Layer 10 of a small transformer language model trained on English Wikipedia (15 layers, counted from 0, width 96).
A neuron's activation on a vector x is GELU(gate . x) times (in . x), where the dot is the dot product.

Input weights of the MLP neurons that the questions are about. A number n stands for n times 0.006.
n36 gate: -16 19 23 -62 -16 26 3 20 -43 -16 32 -10 18 -9 -44 -25 8 9 -26 1 22 -3 -4 -4 -10 13 -1 16 0 12 6 -23 8 -29 1 -15 -2 -1 -19 2 -4 4 -19 19 -67 1 -37 7 21 30 26 17 -11 4 51 21 -19 -60 -21 -4 -30 32 -18 38 14 6 -15 45 -18 -29 -28 -33 -27 -19 -49 -19 -4 -14 -1 2 -6 -31 -13 -30 -27 -18 -13 -24 -5 4 -58 -26 22 -29 12 49
n44 gate: 26 4 20 35 -26 3 18 14 -12 -6 -36 -16 12 3 42 -18 94 9 -8 -51 13 -2 15 -1 -20 0 -39 -16 -1 -13 40 0 12 -18 -59 38 -7 -3 -18 15 11 10 -17 43 -27 24 -32 5 5 22 18 0 -10 -1 15 -10 -16 42 13 -5 11 -11 -10 -26 26 41 53 -14 14 -2 23 10 -8 -5 18 -50 -47 8 -4 -71 -2 -26 -16 -9 -33 -22 -25 5 8 -5 -27 3 8 19 -57 47
n55 gate: -9 -24 26 41 12 -14 22 -2 9 -36 38 32 -2 7 6 66 2 13 -11 -38 18 49 -15 17 18 30 7 6 -29 37 34 -10 -28 -33 13 -41 49 -19 11 -14 9 -25 -17 -2 -47 -49 -26 11 5 -33 14 62 5 -8 -16 -23 37 21 15 8 2 -10 28 23 -38 12 -17 10 20 33 61 17 4 22 19 0 -19 -5 34 -7 2 12 -30 -14 -2 -2 -11 33 -9 25 -12 -23 55 24 -16 -17
n63 gate: 8 28 -20 -28 -27 45 -38 -28 1 57 -15 18 20 -2 -2 -3 -61 -1 55 24 -9 19 3 -50 8 19 24 -30 61 18 26 -25 -45 -30 15 -55 13 -54 -14 -46 68 16 -32 -4 35 2 26 3 -31 11 -14 39 -23 36 -35 9 59 27 21 -21 8 -6 32 -21 -24 13 21 -20 14 22 -24 6 -42 -40 -30 14 27 -16 -24 43 -21 -3 16 -10 -27 18 26 -29 -10 -17 18 0 -24 -35 -12 20
n93 gate: -14 26 29 10 -21 -4 -41 13 -27 -15 3 -8 -90 -6 -26 -6 12 -22 46 -24 27 43 -5 4 -48 -25 60 26 16 8 -13 29 13 -18 63 -27 -37 18 -4 -29 -37 12 19 -11 19 -7 29 29 -65 36 11 21 -30 -24 -1 23 9 -31 -4 -42 32 -5 18 4 17 23 -23 24 -16 -43 -84 -29 17 10 5 11 10 8 9 24 -3 18 -1 11 0 -15 -1 38 -30 7 -2 6 39 11 -38 13
n111 gate: 2 -3 -27 21 -60 26 -13 -13 -5 16 -41 5 -21 18 -5 -11 -15 2 35 -6 47 -1 5 -5 -51 -25 -17 8 23 0 3 36 19 -62 -28 0 -8 -51 -48 24 -45 0 -38 -33 -32 -16 -5 29 -54 -35 -8 21 -32 11 -1 2 6 68 16 24 -6 29 11 9 -24 4 24 -23 -7 -1 14 39 -17 -15 2 29 -37 -10 -9 9 10 18 -38 -19 -21 2 -8 -22 28 -16 -12 13 -42 -16 -49 27
n167 gate: -39 -71 31 -26 -34 12 1 -20 58 -23 -12 0 40 -13 1 -20 -17 -54 2 12 4 17 59 -7 13 1 7 -14 6 -1 -2 20 -15 -8 24 42 -30 -17 -39 27 -1 7 -6 23 -3 -15 -33 5 31 58 -23 22 -16 -24 -31 -26 -4 19 -13 -3 -16 28 -7 -4 -14 18 -2 -6 -12 -3 2 45 -41 -41 -19 8 -11 -23 -2 8 19 -31 0 -45 25 18 -4 -68 9 23 5 -20 -27 -16 3 -18
n204 gate: 26 9 17 -20 24 10 -8 -35 -48 6 1 -56 29 0 15 33 15 9 8 -1 -11 21 -15 51 26 -12 9 8 26 5 27 -34 16 -6 11 -40 -30 -11 -31 20 76 5 18 28 14 0 -30 28 2 17 18 2 -1 40 -8 55 19 -47 -3 -19 -6 47 39 8 -33 -7 -32 31 -1 19 -25 -27 38 -34 -47 45 11 -14 13 -4 -7 -7 -16 22 -46 -22 -8 16 52 -31 -20 12 -3 -20 -2 -13
n208 gate: 5 -16 -26 -2 7 14 57 8 60 22 -19 -49 -11 15 6 48 -37 -12 -2 33 -16 -13 -19 0 -19 28 -7 50 42 -3 -19 -29 38 28 -22 -12 16 -2 24 10 23 -35 -35 31 -46 -7 1 43 -25 33 -32 -7 -6 2 27 11 81 10 -32 2 -2 -2 25 -16 -39 11 24 -19 -51 -26 24 -2 5 -15 -17 -8 16 -47 19 -2 13 12 38 15 -48 -7 -8 -4 4 -24 -3 3 -16 -58 -28 62
n224 gate: -31 52 -7 -8 25 5 11 -7 31 11 17 -8 0 7 -28 2 -8 -6 23 -11 -21 -1 -8 38 0 -11 16 -2 31 -33 -4 -7 54 -41 34 -6 -3 8 28 -1 -16 -9 -23 21 11 -1 -18 -25 10 45 6 4 -19 -13 5 17 -57 13 -1 17 12 -25 35 20 -16 25 37 2 24 13 33 -37 19 33 -61 50 11 -52 -2 3 40 2 16 -31 -34 43 15 0 22 9 1 22 15 -43 -22 21
n252 gate: -11 -21 -3 3 -51 46 9 33 -17 -8 11 38 8 12 -6 -15 51 56 -21 -14 -25 1 -21 -29 20 -24 39 -48 -41 17 32 14 11 3 43 27 28 -9 41 46 -71 43 56 9 -39 24 7 -29 8 -1 7 19 15 23 -26 -51 -27 9 6 -22 -9 19 -24 -25 10 -4 -16 -7 14 -1 6 -2 56 35 -22 7 -30 -36 -17 27 -8 -22 23 36 -10 7 8 -7 -34 -17 -53 23 -2 -15 21 32
n294 gate: -1 -3 -25 30 12 10 3 -9 46 -16 17 26 -17 7 -29 2 -1 -15 11 -5 20 30 -31 13 -31 -32 32 15 22 -9 7 -18 22 5 22 -22 15 -6 -21 -44 -50 4 -21 50 -1 -38 -43 -10 44 -11 -29 -5 44 5 -22 6 -3 -20 -3 -9 40 35 20 12 -21 10 -13 44 -34 43 19 -3 1 -27 -24 14 -26 -1 20 23 35 13 29 17 -17 21 -4 33 56 -6 -33 -18 32 17 -29 30
n295 gate: -34 33 21 15 -24 12 0 56 34 13 -11 -15 -29 5 7 9 19 -2 20 -20 -17 16 37 45 -1 5 -29 -21 10 -38 -8 -8 10 -14 19 28 49 16 -22 -1 -42 46 9 37 -33 24 1 7 2 61 -28 4 -46 -42 -1 -19 11 26 24 28 -14 -9 -5 -2 12 5 4 -40 59 18 14 -33 -8 56 -4 -5 -7 14 26 36 25 4 -18 -18 30 -5 8 45 18 9 29 45 2 -24 -5 8
n303 gate: 2 -12 -4 40 -17 13 18 24 -42 27 7 4 -28 -14 30 1 0 17 12 28 28 24 41 4 32 8 -10 24 -6 -4 12 1 15 -23 25 36 4 9 -24 5 27 -13 -18 -13 19 2 -43 34 27 25 5 4 -65 8 -28 -6 -5 52 -35 -29 58 39 -13 -10 25 -20 4 21 2 38 -21 -56 25 -2 10 -60 -13 8 -23 -5 -42 -15 16 -27 18 10 -1 1 12 35 1 26 -59 -38 22 -4
n308 gate: 36 17 -43 11 10 48 22 23 15 14 10 1 19 -1 -28 13 8 -51 -2 18 -17 10 -69 -33 -9 1 -3 2 34 33 15 -36 -38 -16 43 20 -6 -5 -1 18 2 -50 -5 25 -41 12 12 -2 -8 -13 -7 24 1 -11 -35 3 7 16 -15 -18 -33 -11 7 -25 0 23 -42 -17 10 8 -10 -10 -1 -21 -32 2 -8 -13 -31 -37 32 -55 -10 2 -51 51 -31 74 -28 -10 55 49 -33 40 -41 1
n337 gate: -34 45 -19 10 -45 -11 -43 22 4 0 26 7 31 -29 57 15 7 15 -42 -9 -19 -5 -16 -6 -33 -26 36 -17 36 -30 -18 -25 -37 -2 14 20 6 -61 -56 -7 -46 -19 -20 18 30 31 -13 23 39 7 3 28 19 10 12 -1 42 29 38 18 10 -2 17 -10 3 -18 15 34 -37 20 -16 0 18 -3 -52 29 -2 -2 -6 46 -40 -58 -18 -57 -28 20 6 16 38 22 13 -6 -5 -39 23 22
n338 gate: 32 -46 -6 -21 18 41 -12 -68 -12 -12 -39 -34 1 10 -12 39 12 -14 5 14 17 -5 28 -36 -6 -18 22 -25 -9 35 25 27 16 12 31 7 -24 -26 -3 32 -23 22 -4 5 7 28 -18 21 9 -44 -3 15 -3 -66 -17 37 12 20 -12 2 -5 -51 -3 -45 29 2 -41 51 30 27 -28 -3 48 30 3 -3 13 22 2 -1 8 -50 -33 18 -43 -11 -21 -12 -40 -45 11 -8 1 5 24 -39
n36 in: 6 5 -4 -2 32 17 -13 -39 -20 2 -13 -48 20 10 15 -9 12 -10 -7 2 -13 10 -2 -3 -11 -11 -14 7 -8 -52 -34 28 5 21 45 -32 -18 14 34 -47 -38 -1 -46 -9 10 14 -4 17 -20 4 -35 1 30 -34 1 -1 1 -20 -19 -38 65 -14 38 24 -1 -15 4 4 27 -8 -13 25 1 -42 34 9 16 -9 41 -45 22 -79 5 -4 52 -3 -3 21 -42 -7 -14 -17 30 -8 30 -2
n44 in: 3 14 -29 -1 18 -15 2 -12 8 -22 11 -44 -36 -23 -10 13 1 -15 -24 28 24 -20 21 -66 -24 -9 30 37 4 -25 -21 -5 17 20 4 -13 21 -37 1 -7 -47 -23 -14 -7 -34 -29 15 -35 6 -37 26 -30 -13 -43 -40 15 15 -17 -43 -6 -48 -33 3 14 43 -59 -20 15 -38 10 -20 5 -27 -24 -6 24 -34 -18 3 20 -6 -39 42 11 6 -12 5 -19 30 -44 6 44 -18 16 26 19
n55 in: 19 42 4 2 -2 2 28 13 23 -2 17 -20 34 -15 13 -24 -14 -5 46 2 19 64 -18 27 -45 11 -24 16 26 17 -33 -35 14 -77 8 -37 -44 4 15 2 -10 19 -5 -9 7 18 3 19 6 -54 9 17 -31 13 -15 5 16 -7 -28 34 -9 14 -4 -13 35 -49 12 16 61 -17 -6 2 -22 35 27 -2 -35 19 2 10 13 -17 -4 -64 49 -29 43 26 18 5 -51 47 2 16 11 -9
n63 in: 26 44 11 -20 0 5 -25 -11 -30 40 24 8 32 -6 -8 45 -29 45 49 11 50 -17 -8 10 9 -9 -3 -24 -16 13 18 -7 -35 12 10 -43 -10 -73 10 -20 29 -5 -23 -36 -16 -9 3 29 -36 20 -9 18 -45 -21 -62 40 -3 -36 -3 -24 -19 2 11 -35 -63 -44 34 -88 -9 31 -18 -18 9 -55 1 27 36 4 12 45 39 23 49 29 -31 22 -33 -28 6 8 2 -20 6 -61 -2 7
n93 in: 27 -45 14 -6 -24 -6 6 -17 -30 -20 38 40 -63 10 24 -23 34 -13 11 -11 -38 1 15 -53 -32 -38 -35 11 37 16 -11 28 11 40 8 22 10 -34 9 -21 -19 -7 -44 -31 5 18 59 18 14 29 26 -23 19 -41 -20 0 31 -47 -15 -14 14 6 -2 3 10 30 -7 -9 -39 -2 -28 5 -6 -44 -25 -43 12 20 -23 -56 7 67 17 -19 -22 9 -18 -18 19 30 -13 22 -20 -22 53 15
n111 in: -39 5 14 -6 -57 -7 -29 -11 21 -23 -28 -44 -8 11 1 -2 30 12 -16 0 -1 1 8 -7 -56 24 -18 -17 42 38 19 -12 20 26 5 0 -26 4 -12 -31 -20 0 -31 -19 6 -17 45 44 -12 -1 6 -7 -8 8 -54 -2 23 16 21 11 -24 33 -2 19 -30 -7 24 6 -15 53 25 9 -11 27 -36 22 42 5 8 51 6 7 -10 1 4 3 -12 -13 54 -39 -24 -35 23 -2 -74 -76
n167 in: -16 -26 50 -44 -43 -5 0 18 -14 19 17 -10 40 -11 -15 -1 -19 -15 4 -2 6 17 20 22 -7 -4 78 -16 42 -14 -31 -14 14 -9 -17 32 2 -3 9 15 6 34 -5 -24 52 -41 46 -2 -28 -4 -17 -13 47 25 -35 -13 6 -1 21 20 54 49 18 -39 -16 -33 -3 -2 -11 37 14 -53 22 -31 -8 32 -7 -28 -54 -1 10 -2 -3 -5 49 35 -14 -9 -35 32 -18 -22 3 -30 38 -23
n204 in: -2 4 39 14 20 15 -14 -21 2 3 30 15 12 -11 -38 -5 -52 21 -5 -33 -12 -2 5 5 19 4 -19 23 13 31 3 3 -13 -26 2 2 1 9 31 7 -16 -49 11 21 -3 10 44 10 8 10 27 -35 -29 4 8 27 2 -68 36 19 25 -9 -18 -11 -4 -18 8 61 -36 -16 -10 -3 -40 14 40 -25 60 52 68 21 1 -34 -6 12 -14 26 -14 -26 9 -17 -24 10 -30 62 28 -3
n208 in: -11 -10 -30 -10 -22 18 -9 -30 0 -8 36 -22 -41 19 -16 19 -34 1 45 6 11 -23 24 14 7 29 32 0 38 -20 0 -19 -18 -19 -7 -17 43 -22 16 22 -10 -41 -62 -20 12 -2 -36 -2 -2 2 -14 -64 22 54 -56 15 9 6 -17 12 7 0 36 -27 31 8 38 -27 -28 -30 -2 37 40 28 -18 -35 -30 -12 18 16 -53 15 24 15 -43 -5 -23 -8 13 -12 5 7 -16 -43 8 3
n224 in: 21 -9 13 9 1 15 -18 -17 -38 27 -10 -57 20 19 -8 -6 -6 31 40 -3 4 19 32 -17 -16 28 -37 -4 -7 -35 28 11 12 23 15 19 -9 2 22 9 18 -13 9 3 -28 -18 -1 37 -33 -29 -27 -2 26 9 -25 20 -32 -20 29 -33 -44 13 0 12 -11 -15 15 4 1 -4 4 4 4 56 -43 -12 17 0 52 -31 5 4 -16 -67 -24 -4 9 38 41 13 -7 38 8 -30 -45 -50
n252 in: -13 -6 -38 37 14 -34 -20 17 -9 56 37 28 17 -26 -24 -20 16 -1 -20 -26 1 -27 -42 31 20 7 -52 -6 7 -12 40 28 -66 24 -18 -36 -13 -27 -5 -34 -24 -8 -26 3 -26 22 -19 2 -2 -9 -14 2 -10 20 24 -3 -41 -30 9 20 -41 58 17 44 -9 -1 -54 31 3 -22 -16 -12 33 -59 50 15 35 10 2 32 -33 -18 -3 -47 -1 7 -29 -17 -2 2 -15 5 2 -22 -38 25
n294 in: -24 13 -18 25 10 -7 14 36 1 34 8 35 -22 0 -27 15 -7 -10 -32 -4 10 -44 4 25 -1 -3 -18 6 11 -7 5 26 13 12 -53 0 17 -24 -32 -10 -15 -44 -36 -6 -25 -1 -36 1 20 -13 32 4 47 3 -12 -19 -6 -4 26 69 4 -7 60 37 7 -19 1 44 -23 43 4 -35 -8 2 -22 -6 14 -6 -12 44 30 9 -26 -14 -4 4 -28 35 -1 -38 -18 -8 17 -22 -36 -9
n295 in: -9 -39 -43 3 -55 0 40 2 -31 -3 -16 -7 16 5 -24 -6 -27 22 -26 -13 35 -3 26 -9 -43 7 2 58 -35 20 -62 -6 23 -5 62 1 -6 -11 46 2 2 -12 20 16 -65 15 7 43 2 14 29 55 -37 17 28 8 50 -21 -10 -2 -39 -44 1 10 51 -45 -23 -8 -18 -13 22 2 1 -32 -9 6 -11 3 5 -36 50 -3 39 12 1 2 46 -6 -41 9 -3 -9 15 -22 3 -21
n303 in: 41 22 -31 -13 21 -60 -27 19 42 -28 2 12 -66 36 -26 58 -12 -23 -17 25 -7 21 25 -3 -29 28 -24 -3 7 2 -7 48 -10 -9 33 10 -25 25 13 -24 69 18 18 -43 13 -36 9 31 48 10 34 -17 31 21 -35 -3 -10 -49 2 -19 -1 -30 53 -2 16 17 -4 5 -10 40 0 -13 -9 -6 -10 -31 -6 31 3 -27 -33 -32 -19 26 -7 -2 9 -14 -12 -12 -30 28 -22 12 41 6
n308 in: 29 11 -11 12 12 6 -6 -53 -23 29 24 -42 0 -27 -4 32 44 32 40 -12 7 -20 10 1 -8 8 -25 -4 7 -16 -20 29 38 -1 43 48 19 -34 -1 -27 10 -8 -47 1 -14 11 12 -8 17 -26 12 22 4 -37 -37 28 29 14 -16 33 -41 40 35 13 26 8 42 8 2 42 -26 18 20 27 11 41 -5 18 1 -16 26 -13 5 41 21 -45 38 49 -4 4 -7 7 -8 21 -18 20
n337 in: -2 0 -26 -5 15 -50 -39 32 -50 -34 -2 -12 -7 5 4 -29 9 6 31 -32 15 3 -42 -33 -18 -9 -2 -7 -4 4 19 0 3 26 5 9 36 22 -30 -28 -27 -10 -21 42 -5 -19 -6 -16 25 13 2 4 48 -24 43 48 16 -37 43 -28 -22 -25 35 4 12 -11 53 2 5 34 25 -13 -1 27 -3 -1 -7 16 -6 9 -25 -22 -28 -29 7 -15 1 49 18 -51 25 -21 -40 28 15 -19
n338 in: -15 21 30 -20 74 -14 -10 28 28 -22 22 37 -34 54 4 -27 -30 -10 30 13 15 18 -9 -4 -5 30 -12 24 -38 -30 -19 -5 -31 -38 8 54 27 -11 25 -29 39 10 -31 -15 14 -29 -11 3 -11 -26 -3 43 54 -25 -3 -11 8 26 16 -17 17 -4 40 37 -6 2 15 -47 -12 -62 -28 -44 -10 33 0 -10 52 15 5 20 14 -10 3 35 -30 21 -35 87 7 78 -2 -6 1 -18 -12 -15

Each question shows a token from some text and the vector x that enters the MLP there. A number n stands for n times 0.041.

" p": -25 17 -21 -25 12 -39 -5 -15 12 18 4 -46 10 -20 18 -23 49 -9 -24 7 -23 8 2 8 -16 -13 -8 -27 -13 29 -22 25 36 7 -49 -8 -30 28 45 36 5 -12 9 20 -12 20 -3 -32 -16 -3 -25 15 -2 -27 36 5 0 -25 23 26 -37 -23 24 11 -13 -39 0 -1 -8 -20 -9 20 -4 29 -18 -8 -42 2 -26 28 -5 33 12 32 0 -20 -12 27 43 6 43 1 -48 -30 -11 -73
Which neuron lights up most? n224

"on": 5 -17 -43 44 11 17 -50 -15 37 6 -9 11 -56 -28 -42 -3 20 5 50 23 19 0 16 -28 -27 10 18 -27 -31 33 -16 -10 15 33 -53 -32 -22 -20 21 15 -32 10 23 -15 15 1 -5 -37 -30 21 2 9 -1 28 10 -21 -5 -62 19 -52 4 -28 16 -8 -13 -3 44 37 -11 -4 -13 -5 -17 -21 -32 -14 10 10 16 -10 -34 -6 5 -5 19 -15 -33 10 3 -5 34 -9 -18 0 13 -26
Which neuron fires most, and how strongly? n93, at about 3.9

" s": -14 -19 7 -7 2 -45 13 5 33 45 21 -15 -43 32 10 -7 11 14 -10 17 -3 -23 26 8 6 -1 -16 -18 -14 34 -61 51 -7 -2 -11 -1 -20 18 35 36 6 33 14 19 10 40 24 -13 -20 33 -34 32 -4 19 32 -4 3 0 16 7 -50 -48 15 -18 -26 -5 -11 7 5 11 0 20 -21 13 5 -45 2 0 -6 28 -15 33 25 28 6 17 -32 43 22 23 24 36 2 -43 3 -57
Which neuron lights up most? n295

" 195": -18 12 -4 -28 -16 10 -29 -25 2 20 14 0 -7 40 -1 2 23 50 -62 -1 10 7 38 -21 13 8 8 5 -52 58 -2 24 28 -44 -32 -43 -8 13 -5 -28 -18 21 -12 -16 -8 -15 -7 -21 16 -20 -30 21 16 -5 5 -2 -14 20 -14 18 -38 0 45 -35 -24 -32 0 32 -1 25 -3 -12 11 -13 22 22 11 56 22 27 4 29 -22 -12 -20 23 -9 52 21 -1 -23 2 -2 15 29 0
Which neuron fires most, and how strongly? n294, at about 3.2

"o": 0 -19 2 11 -22 -4 15 -15 34 41 6 42 -3 6 9 -2 5 46 -30 7 25 9 63 -43 -21 -11 1 -54 -35 34 -52 27 0 -21 -31 9 -40 10 10 -9 23 13 10 29 12 34 8 -19 2 46 -11 -26 26 14 12 5 -2 -30 -18 30 -16 1 1 -29 7 -21 -15 -9 13 37 24 -19 -41 13 30 -56 18 31 -26 15 -8 43 10 31 -1 -6 -6 21 9 -26 22 9 -22 1 19 -41
Which neuron fires most, and how strongly? n303, at about 1.5

"or": -2 -8 8 -34 -33 -15 -3 -12 35 36 10 4 11 -14 -34 -10 38 26 -8 38 -2 -11 -10 10 1 4 2 9 -31 32 -25 -11 28 -24 -40 5 -26 -12 35 20 -33 -34 28 -33 6 43 -5 -34 13 26 -37 -13 -36 21 29 -45 -8 -28 17 -4 65 5 -2 11 -35 -30 37 23 -22 -15 2 4 -9 -11 24 -22 18 -4 20 30 -45 34 13 -10 19 -9 -4 28 39 -28 26 -20 -26 -15 -5 -10
Which neuron lights up most? n208

" August": 3 -13 -47 -7 -1 15 5 2 20 21 6 -28 41 2 11 -13 7 17 -33 2 41 -5 0 -17 -10 -12 -31 -15 -28 -10 13 8 21 -30 -19 -5 -2 6 26 6 -2 -1 -24 11 15 -16 16 -55 53 15 -27 2 15 17 -69 1 -1 -21 -14 -1 -9 -45 29 -2 -57 -33 20 10 10 0 -42 21 -33 -3 40 8 34 35 4 17 -21 13 -74 3 -24 48 2 56 -5 1 1 7 3 19 -20 -7
Which three neurons fire most, strongest first? n308, n294, n338

"overn": -39 31 -48 24 -13 -12 -14 -31 31 17 12 18 -16 -23 -53 14 56 14 -17 -17 19 18 -19 2 -27 -14 7 -46 -29 19 -9 -6 29 -58 -11 18 -26 18 31 19 2 -19 20 12 16 6 -28 -23 -1 -27 -24 6 5 0 -27 -12 11 -25 17 12 15 -18 9 49 -27 -21 -8 8 -24 19 4 -3 13 -16 46 -16 -8 10 17 41 -34 36 -17 17 49 -14 -23 25 34 -16 39 -10 -4 11 4 -7
Which two neurons fire most, strongest first? n294, n55

"ing": -42 -8 -60 0 -6 -23 -10 -3 3 15 32 31 4 -15 7 10 4 31 -18 6 28 -37 29 -10 5 -2 8 -45 -40 42 -16 29 32 -4 10 -19 -15 -26 35 12 40 -41 -20 -3 -14 47 -3 -9 22 3 -27 -2 16 25 -14 -10 -19 -17 -6 26 -20 4 -11 -36 -71 2 -19 6 -12 -17 -7 -15 -30 23 29 -26 4 35 -8 0 -9 14 15 -4 27 -16 -17 46 27 -32 23 1 -14 -58 -14 9
Which two neurons fire most, strongest first? n252, n208

"own": 1 0 -20 1 12 -10 -42 -3 0 5 1 29 -11 -19 -49 0 27 4 5 41 -1 4 -15 -39 -1 1 10 -30 16 2 -18 -1 38 -63 -28 28 -34 -32 14 -17 -16 -21 -32 -19 28 -25 2 -26 33 15 -31 -8 -50 9 -32 -6 -28 -50 -3 -7 -41 -38 14 -3 -29 -72 -46 10 32 21 -20 3 28 -28 26 4 11 28 -10 -16 -40 3 25 8 19 1 19 -2 21 -35 2 19 14 -3 25 -12
Which neuron fires most, and how strongly? n63, at about 2.6

"p": -1 23 -36 0 21 -23 -15 -41 29 8 6 7 -13 -21 -41 0 70 54 -13 25 -8 35 34 -6 5 13 -11 -9 -16 25 -22 16 9 -29 -43 -2 -15 -8 18 -21 -8 -19 -12 -3 3 35 4 -33 6 -17 -6 -18 -36 11 15 -11 60 8 31 36 9 23 -1 12 -22 -10 27 -6 1 -4 17 6 -27 7 -8 10 -7 -10 -13 23 -8 20 36 15 14 -16 -12 32 46 -34 38 -11 -56 -19 -6 -3
Which neuron fires most, and how strongly? n111, at about 4.8

"ru": -7 14 -20 34 16 28 33 -41 29 -8 -17 15 -16 -30 -24 -13 6 31 -52 15 -42 -14 46 20 8 13 -34 -15 -26 -7 2 30 16 -67 -18 10 3 8 19 -1 -2 1 -5 -25 27 11 -3 22 6 -40 -59 4 10 9 -16 19 2 -19 -1 22 3 -41 10 6 -33 -27 -37 1 -10 25 20 -9 -29 -40 16 -6 1 -5 7 8 -41 37 -3 -34 12 2 -1 41 17 15 66 -3 -3 30 -14 -16
Which three neurons fire most, strongest first? n55, n337, n63

",": 22 7 30 -33 -23 -4 -13 2 21 56 -23 35 17 10 21 -5 2 47 10 24 54 -17 45 -30 16 -35 -27 -46 -22 3 -3 -2 -4 -8 19 -26 -34 9 1 -6 34 -5 -15 -21 2 14 -6 -37 -10 2 -15 17 1 13 -32 28 -23 -14 27 -5 -46 -40 -14 -9 -5 -28 52 -1 35 -19 -53 18 -38 11 46 -22 3 43 5 -23 1 -23 -4 11 11 0 -1 62 5 -16 -14 12 -21 -13 -4 -9
Which neuron fires most, and how strongly? n63, at about 11

"at": -22 24 -35 41 11 -57 12 -11 17 7 -11 -23 -29 -25 -38 -25 39 31 -22 25 32 -4 6 22 31 14 -32 -29 -58 26 -22 11 11 -46 -8 5 -52 -24 25 29 3 -1 13 6 0 34 14 16 22 10 -25 10 -28 19 -11 -41 -8 -9 7 23 -8 -21 26 32 -48 -4 23 22 -2 -12 25 29 -41 2 -7 -6 3 18 14 -5 -29 7 -26 3 0 -9 -1 21 18 -7 36 -18 3 -2 -7 8
Which neuron fires most, and how strongly? n111, at about 1.1

" a": -41 37 -48 6 -15 -12 6 -27 31 -7 31 3 -13 -11 18 -24 25 39 -5 -7 -9 -18 14 -3 -18 -14 9 -21 -64 32 -48 25 34 -31 -15 -21 -17 -37 5 7 24 -3 -11 2 16 53 15 2 -18 0 -24 -10 28 1 -3 25 -30 -18 0 24 -18 7 20 -38 -34 -6 -9 20 -20 8 -62 7 -12 34 16 -41 6 26 32 6 -18 13 3 -22 31 13 -21 27 9 23 15 10 -8 -41 -18 -37
Which neuron fires most, and how strongly? n93, at about 0.94

" b": -4 9 6 -68 -6 -22 18 3 35 24 17 -38 28 12 -20 -19 39 -20 -18 6 1 19 2 7 -1 -12 5 -47 -49 12 -36 24 4 -29 -19 24 -12 1 13 2 35 -41 -6 -6 31 15 24 -27 -60 -2 -25 13 22 9 6 -4 -22 3 -10 6 -7 -48 44 -4 -26 -22 9 6 17 -18 -3 3 -12 27 26 -9 -21 21 10 5 -28 -17 14 -12 -17 -1 24 48 36 22 41 26 -15 -11 -7 -48
Which two neurons fire most, strongest first? n224, n93

"ward": -15 18 -20 10 -22 -15 -19 -36 22 6 -20 15 -32 -10 -7 -2 50 10 3 35 -9 -20 30 6 -18 6 34 0 -14 5 -17 6 11 3 -51 15 28 -5 -9 -34 15 -57 -21 -19 5 5 -8 -39 -28 25 -23 2 -28 -3 3 -18 4 -47 34 0 -22 -47 -4 -14 -27 -53 0 32 -12 38 -30 7 -3 -35 55 -3 20 -7 -25 -16 -36 1 20 -4 19 -17 -23 10 -4 -35 21 10 40 10 -40 50
Which neuron lights up most? n44

" n": 1 -23 -4 1 -16 -42 2 -2 23 18 28 -2 19 3 -7 -11 58 35 -31 35 -33 11 -8 -15 -1 -34 -19 -44 -56 36 -33 23 4 -4 -27 -3 -8 15 30 11 5 15 12 12 7 5 29 -35 -36 40 -3 19 0 -7 28 12 4 -24 -18 -12 6 -28 28 15 -19 5 2 35 12 2 -10 -6 -5 -33 10 -22 -6 11 5 36 -39 59 -11 22 25 3 -20 -2 28 21 -7 54 -28 -46 -11 1
Which neuron lights up most? n252

"ic": 12 -11 -21 35 12 15 24 -20 2 -19 46 -29 7 -30 -30 -10 0 20 19 0 -6 6 -15 -48 0 -26 -48 -22 -28 2 -15 32 31 -29 -34 -22 11 -23 39 43 -14 1 7 -25 13 39 -26 -19 6 -2 -55 4 3 -23 13 -12 -14 -43 39 27 -17 2 19 42 -25 -35 34 13 8 -19 -5 -29 -34 -23 -15 -26 12 2 29 -7 -54 31 22 41 22 2 23 8 5 -7 21 -16 44 8 20 0
Which neuron lights up most? n36

"ish": -11 19 -31 14 -30 -17 0 -42 26 20 1 -14 36 -7 -68 -13 26 59 0 10 5 28 -3 -33 -1 -44 -16 -40 -11 17 -29 4 -25 2 -31 23 -18 -17 33 5 -20 -16 -9 -18 -3 41 -13 -33 11 -15 -30 22 1 14 -8 0 20 1 7 17 9 8 -8 14 -23 -36 34 31 5 -21 -14 -21 -36 -30 16 2 21 -7 -2 43 -34 44 -9 20 19 -21 -38 39 49 -8 29 -5 -44 -23 -16 -43
Which neuron lights up most? n111

" an": -12 -4 -35 7 -10 -22 11 -26 40 -17 16 -18 11 1 -2 -34 35 37 -12 -7 -1 -30 5 -28 -17 -20 0 -15 -42 26 -32 13 35 -16 -35 -49 -15 -29 2 -30 17 -1 2 -29 -16 60 1 -14 10 9 -41 -19 40 -20 19 40 -9 -3 -7 2 -11 -7 6 -16 -39 -10 -2 30 -20 -8 -69 7 -9 24 3 -52 -5 28 -8 22 -18 40 15 -11 13 3 -11 31 -15 8 0 8 -2 -51 -19 -23
Which neuron lights up most? n93

" Br": -16 -6 19 -26 12 -25 -19 -25 55 -5 11 5 40 37 -33 -2 31 9 -30 -14 -15 -10 12 -7 -14 37 -20 -23 7 25 -27 -23 51 -15 -13 -8 5 23 20 -5 11 -13 -5 14 24 18 17 -9 6 -27 -62 26 24 -1 -1 -44 -18 1 -1 4 2 -36 45 -5 -61 -49 15 58 29 -19 -24 -2 -30 -2 -7 -38 -39 -14 -7 -2 -11 8 10 -18 -24 -3 -25 11 -4 -4 36 11 32 -33 -3 -13
Which neuron lights up most? n224

" under": -15 -17 -53 -9 -33 -15 -4 -11 17 17 5 18 4 19 3 -18 15 -2 -1 6 -11 -20 13 -16 -16 24 24 -27 -31 52 -30 36 30 -27 -17 -6 -22 -8 29 -17 -1 -11 -35 12 -13 32 10 -8 33 36 -23 -21 14 -6 -12 8 -14 -50 -6 -17 -8 -35 1 -23 -89 -28 -4 16 -28 -9 -3 -16 -7 34 21 -20 -17 33 -11 35 -18 30 0 -25 30 -46 -30 60 -2 5 31 27 -2 -21 -3 -14
Which neuron lights up most? n93

" W": 6 -21 10 -37 29 -43 -17 -14 19 28 9 35 38 -1 -9 -7 62 55 -5 -16 -6 -29 -6 -38 21 -25 13 -41 -19 6 -24 20 38 12 -18 -1 11 43 33 42 10 6 -13 9 7 -6 -12 -2 -4 -3 -8 24 12 0 41 -16 -11 -4 -20 -13 -10 -41 42 15 -36 -62 -19 3 20 7 -14 5 -12 -33 1 41 -5 25 5 -19 -44 11 24 -19 -3 8 23 17 -5 0 15 -14 -17 -21 16 -13
Which neuron lights up most? n252